Layer 13 of a small transformer language model trained on English Wikipedia (20 layers, counted from 0, width 128).
A neuron's activation on a vector x is GELU(weights . x + bias), where the dot is the dot product.

Input weights of the MLP neurons that the questions are about. A number n stands for (n - 500) times 0.00087.
n3 (bias -0.229): 590 268 372 534 392 788 397 457 242 380 440 278 514 218 690 314 421 861 398 618 304 514 335 273 434 505 424 549 333 177 545 862 664 583 652 444 538 416 589 308 650 518 730 495 589 234 590 380 739 609 275 471 602 448 704 698 551 651 427 486 336 515 514 514 384 236 580 703 415 733 814 434 536 542 732 315 519 672 542 584 458 735 634 700 368 460 259 523 540 203 410 567 278 751 437 524 520 567 360 468 288 238 490 554 485 320 408 633 431 428 547 572 669 568 441 740 342 556 871 262 510 325 417 708 855 622 319 481
n104 (bias -0.178): 632 778 418 377 696 391 555 660 512 689 275 690 707 370 545 564 706 749 440 593 270 621 619 548 508 488 477 431 402 372 563 650 425 489 485 477 304 603 484 406 524 579 528 565 577 621 578 606 608 713 378 568 552 615 504 739 527 472 484 451 322 329 325 574 504 382 558 259 256 679 325 527 710 323 629 448 606 359 390 609 473 398 508 622 673 595 256 356 602 540 300 370 411 500 559 473 728 710 474 623 394 358 440 375 374 523 504 516 451 543 519 400 336 422 355 384 359 401 411 231 653 221 478 536 768 396 600 523
n122 (bias -0.179): 533 352 520 552 535 292 418 811 516 472 302 532 945 508 546 496 527 539 605 634 412 382 412 616 694 402 543 320 540 410 462 430 416 447 272 508 464 631 570 603 532 287 528 302 457 449 409 534 581 551 411 630 464 380 221 496 588 472 452 677 700 418 780 445 403 584 238 560 559 484 677 516 388 504 500 500 258 565 638 664 366 544 484 423 634 304 496 393 521 322 567 544 438 379 540 356 512 649 366 515 420 693 561 488 500 457 477 394 649 321 411 563 428 572 386 346 293 388 685 224 663 707 922 524 672 569 589 465
n123 (bias -0.081): 615 681 303 596 403 649 381 476 468 740 314 632 756 512 321 512 376 520 415 565 441 358 629 612 554 606 689 521 278 662 583 769 472 393 565 589 659 546 582 456 375 424 512 450 309 323 537 381 464 708 623 622 476 523 457 391 508 496 327 535 424 496 224 325 581 373 324 384 602 669 465 759 601 368 267 485 413 614 342 385 454 416 476 600 577 709 755 335 305 751 297 520 574 663 428 847 597 444 317 455 546 660 496 586 475 547 535 472 408 584 764 474 334 281 635 412 546 589 582 343 520 604 660 528 473 613 561 384
n125 (bias -0.190): 323 445 453 269 469 178 441 516 476 393 357 357 523 289 533 604 496 492 704 597 529 438 755 516 565 633 628 358 472 676 880 431 457 379 489 581 806 420 573 480 659 383 335 462 373 473 418 420 436 636 518 685 496 488 547 639 409 416 500 629 139 219 508 520 524 323 407 647 453 581 582 438 482 342 581 370 406 452 561 683 443 760 583 531 705 715 399 405 668 588 437 366 488 421 254 654 528 456 493 724 413 561 608 617 484 539 325 570 519 342 408 741 560 862 460 420 348 500 463 553 484 430 608 460 458 612 540 401
n168 (bias -0.156): 592 297 627 608 253 699 520 810 765 448 447 267 671 522 563 622 350 581 208 351 496 720 526 431 692 522 513 403 718 619 346 710 466 512 615 429 517 488 518 226 448 643 592 350 450 504 195 347 639 449 705 592 323 270 458 567 471 352 708 678 478 509 288 380 478 616 719 250 551 398 530 775 677 303 491 375 517 540 467 633 455 710 556 629 535 262 412 620 478 474 484 345 370 398 530 214 496 436 689 406 368 624 531 460 527 580 376 352 352 470 504 379 642 463 768 647 177 446 451 589 518 303 657 708 467 465 399 641
n185 (bias -0.229): 517 475 459 610 745 522 368 550 325 491 713 596 682 617 229 764 412 608 315 514 188 432 376 459 540 370 406 575 455 617 500 357 390 801 304 580 514 460 458 473 449 457 556 420 313 468 467 732 528 778 517 593 711 464 820 375 535 648 293 570 514 104 581 500 574 682 276 651 572 580 342 365 351 273 360 264 586 561 597 660 548 495 841 579 723 376 455 728 315 412 582 377 540 535 189 509 491 602 355 548 754 594 500 332 618 626 588 437 103 509 509 432 357 284 397 601 368 434 599 335 178 823 629 468 574 361 528 699
n230 (bias -0.086): 690 461 489 407 492 481 227 641 893 396 305 543 620 591 352 570 698 500 555 374 525 416 566 608 320 614 436 437 477 679 471 244 550 622 577 654 695 366 718 554 605 573 539 474 474 299 568 433 426 322 500 567 783 545 466 534 585 598 585 355 496 603 626 569 422 512 458 569 545 472 744 310 295 399 449 612 657 366 411 583 319 408 634 489 441 633 628 437 512 262 609 508 417 599 473 285 625 522 370 402 496 690 410 374 715 432 356 485 331 258 365 554 431 493 791 528 303 478 377 313 398 480 359 527 589 668 579 548
n253 (bias -0.153): 594 516 504 441 364 633 524 329 585 369 395 267 279 387 614 431 427 442 406 496 418 458 530 504 586 375 297 634 668 384 385 558 534 335 359 471 370 577 617 253 364 576 543 422 467 392 390 423 376 599 740 509 670 455 446 780 520 491 330 541 288 400 542 659 717 151 459 454 608 691 617 342 547 352 314 460 605 483 533 626 229 517 244 663 556 786 707 710 636 248 551 719 541 596 432 624 556 401 674 480 569 526 419 409 548 168 690 571 544 651 209 729 324 771 664 535 508 610 526 587 595 299 688 581 439 560 689 369
n268 (bias -0.180): 577 549 389 492 577 755 623 303 610 432 325 458 815 581 829 469 362 738 443 608 378 589 405 515 368 677 400 492 406 504 440 555 447 496 579 390 485 595 697 406 580 504 458 592 607 348 535 507 378 533 352 630 561 496 377 518 547 324 455 649 160 449 500 582 648 523 570 425 500 387 429 393 387 577 716 666 515 812 544 361 438 256 804 402 328 409 581 514 473 485 408 278 662 482 621 482 519 535 535 507 421 252 641 631 492 478 717 496 381 553 449 623 418 646 377 413 485 500 713 636 531 594 675 306 587 363 419 507
n336 (bias -0.154): 675 443 609 154 746 369 486 508 465 618 516 500 389 496 615 492 452 474 655 559 560 500 592 304 548 442 511 547 606 379 540 668 592 387 445 459 553 533 633 447 754 544 558 437 541 372 408 372 566 504 628 275 592 496 459 377 393 353 554 555 347 279 281 409 546 412 493 607 417 224 666 402 600 537 676 274 622 414 611 873 739 667 412 363 395 508 582 452 734 488 748 565 474 420 381 541 252 393 554 605 317 590 438 387 417 575 515 342 529 652 474 414 522 356 387 475 647 530 661 449 242 409 200 438 537 589 410 537
n338 (bias -0.150): 542 381 566 674 325 434 398 487 403 577 503 542 606 615 353 640 290 500 581 683 388 472 700 407 372 712 639 503 398 569 394 591 487 705 393 428 506 630 447 522 613 485 497 385 463 383 580 558 351 374 312 396 448 603 421 325 426 448 606 546 439 487 687 490 368 382 409 490 726 596 541 742 491 703 493 509 621 451 373 609 435 408 580 608 552 624 400 509 560 425 644 356 484 524 494 547 490 539 521 412 240 385 461 303 665 506 540 443 592 583 534 443 464 609 451 485 460 469 549 464 598 493 485 255 442 471 585 571
n376 (bias -0.110): 391 508 430 446 650 406 337 405 559 367 560 312 391 534 530 369 854 537 462 509 554 508 571 546 512 407 578 359 554 841 312 415 642 604 580 545 434 500 521 666 563 548 475 391 350 443 535 420 470 459 446 284 303 435 290 537 724 593 626 440 199 500 459 405 693 533 537 479 520 453 327 541 204 881 393 238 657 326 520 432 548 558 512 721 602 753 680 512 370 614 394 454 447 468 141 451 690 418 445 323 504 269 762 509 436 541 528 648 516 309 601 399 591 555 691 508 400 524 431 706 462 444 762 492 827 264 610 548
n395 (bias -0.173): 508 607 491 527 487 702 388 641 387 406 292 455 465 445 449 287 409 408 740 491 434 417 383 558 487 436 737 142 651 438 517 417 273 598 466 431 509 586 509 371 612 666 627 426 409 315 426 551 392 443 721 722 769 504 557 696 324 704 410 676 406 495 676 407 419 607 443 437 693 569 659 377 854 461 537 508 841 819 543 450 521 478 509 629 464 342 561 402 310 640 471 487 338 289 522 483 419 521 333 627 410 720 676 322 509 469 491 605 662 527 461 371 407 294 782 159 225 500 665 638 882 380 223 590 393 653 173 371
n410 (bias -0.107): 437 648 394 548 465 207 548 429 657 261 475 880 392 451 425 544 573 649 298 467 544 269 348 228 628 472 680 389 350 410 436 492 667 283 432 547 445 531 655 357 600 398 468 728 609 304 724 638 690 363 388 484 456 608 480 512 649 520 524 619 396 697 362 401 717 504 625 456 461 504 374 441 589 558 529 605 310 358 627 267 381 528 337 473 577 358 500 401 537 367 481 273 644 451 468 484 860 757 642 383 576 578 593 533 418 633 596 516 595 166 395 507 538 553 394 548 703 427 480 599 561 546 344 725 500 540 500 411
n433 (bias -0.131): 756 590 496 406 666 671 447 608 614 678 441 496 473 695 437 373 477 380 652 591 343 353 541 472 543 389 631 458 408 316 424 492 464 430 593 350 368 469 525 126 451 500 677 288 583 504 652 450 619 413 462 558 366 587 576 346 578 336 744 457 593 425 408 448 716 548 536 832 599 550 540 564 557 433 347 690 379 405 699 429 368 246 432 371 669 555 651 244 597 467 390 387 350 607 484 504 488 731 534 496 434 500 307 421 362 560 290 914 500 250 512 379 446 477 517 567 570 390 670 654 422 336 474 455 887 606 525 582
n437 (bias -0.127): 573 495 836 598 524 242 727 659 642 266 495 402 566 370 414 470 340 380 623 485 491 490 466 441 519 426 275 60 350 558 514 448 130 505 323 685 471 350 535 384 730 486 505 595 467 419 297 677 214 553 623 540 779 557 370 628 650 688 490 533 334 631 735 510 618 747 486 95 868 645 370 682 555 438 545 317 490 917 284 285 505 442 539 509 540 775 257 467 545 461 468 442 309 320 461 780 465 441 550 652 332 375 692 386 415 409 650 490 667 733 623 454 297 541 574 406 312 481 395 610 684 444 260 559 24 653 495 702
n460 (bias -0.120): 608 577 304 563 649 565 539 287 387 512 346 800 621 734 332 441 264 827 450 428 714 447 483 429 367 183 353 568 310 357 274 399 620 714 828 468 615 492 326 343 521 547 567 170 205 520 262 544 458 545 589 437 617 552 471 634 432 529 608 540 700 598 414 508 396 413 520 591 626 445 586 312 550 488 398 667 339 216 416 602 472 397 636 568 420 712 439 659 711 655 333 438 622 461 400 496 260 403 399 394 579 411 504 284 410 549 552 520 567 401 419 702 649 480 542 454 488 645 649 526 475 509 489 588 536 684 445 769

Each question shows a token from some text and the vector x that enters the MLP there. A number n stands for (n - 500) times 0.012.

";": 585 443 597 486 445 352 412 462 548 735 523 458 293 494 601 695 332 460 510 456 297 646 461 538 542 462 490 465 573 564 485 407 490 563 741 521 441 254 538 591 568 502 372 478 567 578 634 616 444 364 529 474 277 542 658 438 583 509 645 575 525 410 407 573 451 619 567 337 578 533 506 450 541 399 557 535 348 530 520 522 438 488 512 369 465 586 640 600 448 511 593 516 516 615 613 509 563 424 278 519 481 518 386 808 563 420 553 555 562 556 563 478 412 270 466 546 417 567 355 482 540 535 468 385 417 474 393 466
Which neuron fires most, and how strongly? n437, at about 0.18

" Sim": 423 544 521 402 520 666 548 532 423 446 641 455 336 451 593 521 361 350 547 439 433 541 479 500 530 613 198 487 567 417 305 508 514 532 511 513 545 447 334 772 294 559 287 566 511 502 476 440 441 346 536 518 572 382 469 351 646 580 640 556 682 313 582 542 378 620 602 511 253 459 433 381 610 515 466 469 606 548 640 571 536 420 691 548 460 617 511 483 602 515 540 550 465 397 420 657 483 447 436 705 371 556 485 491 544 356 585 550 674 617 387 493 597 571 483 454 456 461 593 523 439 462 656 444 549 334 469 542
Which two neurons fire most, strongest first? n253, n336

" 1": 464 548 436 610 509 480 433 436 562 544 603 473 538 639 411 513 527 347 454 460 439 750 455 500 680 502 406 624 508 607 631 490 454 485 458 575 699 372 481 519 341 467 301 493 370 499 723 597 495 501 602 323 459 413 698 392 530 569 452 364 501 439 472 615 293 597 442 456 585 602 343 479 604 518 399 552 367 663 469 590 373 505 470 587 562 490 387 483 384 545 594 517 481 485 559 418 549 354 517 525 562 667 406 615 607 330 411 456 567 660 596 374 479 391 401 429 467 614 404 408 606 422 726 387 609 396 471 673
The neuron with the highest activation: n185

"\n": 470 503 675 452 546 472 439 427 546 501 552 478 347 518 563 447 391 459 538 404 526 517 427 481 411 523 333 575 419 552 386 585 462 489 649 460 576 446 617 433 450 309 547 525 642 723 476 640 558 648 474 377 415 441 541 365 587 502 723 402 921 395 433 524 319 562 460 547 439 444 420 444 499 622 511 530 443 522 532 587 378 354 392 438 557 559 562 318 441 621 574 517 473 402 614 507 549 593 484 624 581 549 541 589 390 442 513 673 518 554 287 546 457 581 506 456 591 401 396 460 645 416 586 467 434 413 441 524
The neuron with the highest activation: n433

" seems": 289 494 450 486 424 456 460 549 573 526 506 555 379 477 267 553 411 420 496 427 402 524 370 493 311 552 394 386 621 506 486 495 484 632 693 515 461 284 472 564 559 382 411 570 610 565 570 585 485 546 523 453 384 520 484 509 489 438 720 557 845 448 476 473 312 590 502 608 527 553 383 546 391 577 435 557 386 538 569 472 568 447 426 653 302 529 314 376 540 605 438 532 434 571 551 616 488 497 499 566 638 566 552 633 511 347 577 637 651 572 398 494 405 491 667 443 562 485 419 450 600 551 715 546 354 469 438 527
The neuron with the highest activation: n437

" Col": 538 536 477 408 378 464 486 448 502 560 625 496 267 546 490 428 272 304 524 474 504 555 459 541 361 626 430 374 558 331 363 642 590 405 523 540 519 369 296 642 448 347 367 481 455 530 644 385 347 498 415 436 448 484 632 398 525 499 502 517 736 283 318 531 425 714 533 582 435 506 559 554 541 775 478 566 629 480 429 506 450 595 612 523 492 581 562 467 442 412 571 597 545 378 523 579 429 499 473 636 533 450 529 544 553 412 649 536 627 627 419 461 402 657 585 443 539 577 530 474 625 359 660 537 618 459 511 470
Which two neurons fire most, strongest first? n338, n253

" et": 495 552 339 358 456 496 506 624 331 544 605 546 292 508 588 645 565 579 489 516 470 610 567 562 534 434 265 369 433 613 332 540 454 559 693 545 455 276 501 649 432 380 320 607 486 495 697 610 518 415 393 560 420 570 407 465 569 530 661 419 677 494 490 367 438 607 764 364 351 574 495 536 699 610 473 563 514 387 311 560 518 478 511 513 429 495 517 321 536 453 493 537 533 488 461 654 450 534 353 547 516 481 500 674 423 327 673 561 507 461 301 556 486 485 429 527 569 443 470 554 561 436 676 519 489 579 489 420
Which neuron fires most, and how strongly? n104, at about 1.5

" K": 465 552 460 462 452 590 430 467 476 475 592 463 255 331 406 492 394 326 663 338 559 724 350 520 456 398 354 617 373 459 438 598 684 356 629 488 520 502 452 451 341 292 339 595 568 543 621 417 513 407 603 480 551 390 556 531 499 595 502 636 644 485 479 531 353 571 575 458 268 475 400 509 681 613 447 451 438 433 453 447 465 543 735 507 441 530 554 550 542 532 421 636 497 527 508 436 500 515 544 655 486 480 457 590 482 366 529 617 641 606 257 524 462 611 514 452 547 555 637 427 588 593 625 566 695 550 308 476
The neuron with the highest activation: n3

" Jr": 526 542 466 420 397 604 501 418 470 523 614 420 522 475 448 532 357 433 530 475 540 542 581 500 522 598 331 359 350 413 475 545 492 415 730 641 400 338 454 636 594 415 199 674 449 437 698 447 453 441 556 425 472 486 529 484 566 542 560 518 522 407 413 637 292 589 517 530 416 532 391 522 608 520 495 625 427 462 539 613 420 610 683 601 397 483 418 303 432 511 467 638 507 431 558 711 508 499 357 655 565 492 400 564 507 334 547 524 548 521 304 515 568 620 501 387 678 385 585 376 571 542 679 524 682 513 312 614
Which three neurons fire most, strongest first? n3, n125, n268

"ed": 449 462 486 421 593 583 524 692 559 498 562 543 454 400 372 552 554 407 508 461 522 530 366 446 391 548 408 537 499 377 471 569 636 577 668 552 623 373 607 591 429 370 467 615 649 545 441 530 377 468 418 454 406 456 517 384 581 554 549 312 707 506 425 452 78 571 502 533 498 504 427 478 453 654 419 538 500 424 487 532 624 497 611 481 479 594 455 475 506 445 606 617 414 461 627 512 418 455 506 583 738 452 449 481 501 376 400 701 580 516 346 519 561 590 501 427 668 603 422 535 472 464 721 382 392 522 427 438
Which neuron fires most, and how strongly? n230, at about 0.62

" ranking": 457 553 449 403 360 516 432 544 440 557 707 519 525 531 387 474 378 468 621 406 537 483 430 496 514 515 314 428 596 529 364 550 453 386 660 590 665 437 573 506 501 348 461 553 630 646 593 559 403 536 384 362 515 496 635 318 594 407 568 448 717 442 558 410 342 683 434 546 547 635 452 540 547 697 550 646 576 509 436 498 391 365 359 536 625 437 396 399 453 400 575 423 515 427 539 487 538 528 424 679 565 450 462 604 412 453 371 581 533 656 356 383 603 672 604 436 532 518 254 624 479 647 719 389 410 465 452 413
The neuron with the highest activation: n338

" Championships": 435 503 331 536 482 419 463 535 590 532 522 501 491 557 454 537 242 485 537 464 526 575 427 565 597 520 388 515 483 491 347 556 609 437 653 568 675 347 540 552 472 381 409 464 722 686 504 468 503 521 507 496 470 573 533 414 516 459 638 349 617 429 424 444 238 550 412 517 540 380 360 435 456 758 541 640 423 468 274 635 498 428 579 516 462 410 506 333 524 527 381 575 490 473 697 663 601 464 459 626 787 499 464 603 461 342 410 470 436 624 358 508 453 640 463 500 636 445 465 543 470 542 701 463 497 533 422 497
The neuron with the highest activation: n460

"E": 515 527 451 522 442 347 480 372 586 516 500 427 636 421 426 464 448 522 593 354 411 501 459 562 454 413 445 468 387 328 410 588 409 351 669 466 562 422 450 440 397 258 363 509 597 590 713 599 473 690 585 407 541 430 493 381 413 453 574 453 689 298 487 541 279 495 405 510 531 518 441 443 567 719 505 631 586 542 541 642 556 497 735 404 370 563 571 339 542 632 568 610 470 496 555 626 516 435 475 620 635 501 469 489 542 498 529 556 507 611 483 433 564 652 457 421 598 492 379 626 532 588 773 404 483 452 344 462
The neuron with the highest activation: n268

"H": 608 542 469 410 550 466 367 395 633 538 519 535 437 408 425 522 365 470 643 426 354 371 594 495 474 494 624 531 562 379 404 687 543 342 736 593 639 517 511 453 289 279 343 524 598 727 600 515 433 619 508 306 484 444 557 339 429 508 408 489 611 411 506 434 312 585 381 413 508 542 424 432 572 713 534 613 653 400 553 621 446 550 622 461 366 517 517 467 593 607 545 548 363 480 448 531 500 500 573 564 577 556 541 471 545 453 482 565 618 605 383 504 546 673 472 448 503 467 387 637 431 657 651 397 448 406 267 487
Which three neurons fire most, strongest first? n336, n125, n338

" 2": 498 607 417 559 509 489 461 446 499 476 620 455 534 616 412 506 557 334 453 519 416 725 482 516 713 506 386 577 515 567 532 545 388 470 503 619 641 348 439 528 347 498 327 514 486 393 695 545 524 487 544 330 445 459 687 378 573 496 515 354 448 405 446 598 323 605 494 492 633 543 266 479 584 507 408 495 397 669 529 587 415 523 491 564 523 493 390 513 307 561 666 532 440 514 571 356 531 410 514 584 566 668 391 589 593 385 381 523 563 658 603 438 486 365 347 479 443 678 451 382 609 475 722 390 619 438 433 656
The neuron with the highest activation: n185

"ia": 482 647 533 345 534 532 429 638 560 553 636 451 410 498 500 494 539 461 588 465 533 486 538 544 335 282 252 439 563 428 391 386 545 405 734 540 603 412 414 445 434 463 465 674 590 618 576 589 468 457 681 459 530 405 642 344 543 432 600 357 586 347 459 524 171 544 449 404 429 593 471 414 537 514 567 503 545 528 529 474 545 547 650 393 433 550 486 402 442 595 579 508 401 462 617 541 448 525 437 617 605 593 525 593 440 486 505 504 470 595 243 569 508 520 358 536 569 615 583 612 492 646 701 466 638 442 343 375
The neuron with the highest activation: n336

"ations": 372 562 423 428 474 456 416 621 382 516 491 639 528 558 347 597 361 434 545 510 429 559 453 637 467 513 466 538 542 455 444 574 570 451 564 589 622 320 502 558 370 270 351 485 610 580 325 583 471 593 470 451 477 530 522 513 522 555 557 480 774 382 372 337 265 451 500 545 540 585 473 482 517 689 608 642 432 432 534 481 483 550 523 545 446 421 360 375 544 547 559 488 485 380 743 616 487 550 473 603 663 531 497 637 404 433 539 519 487 588 365 442 464 692 426 425 538 441 356 502 595 494 817 512 397 442 496 415
Which neuron fires most, and how strongly? n122, at about 2.7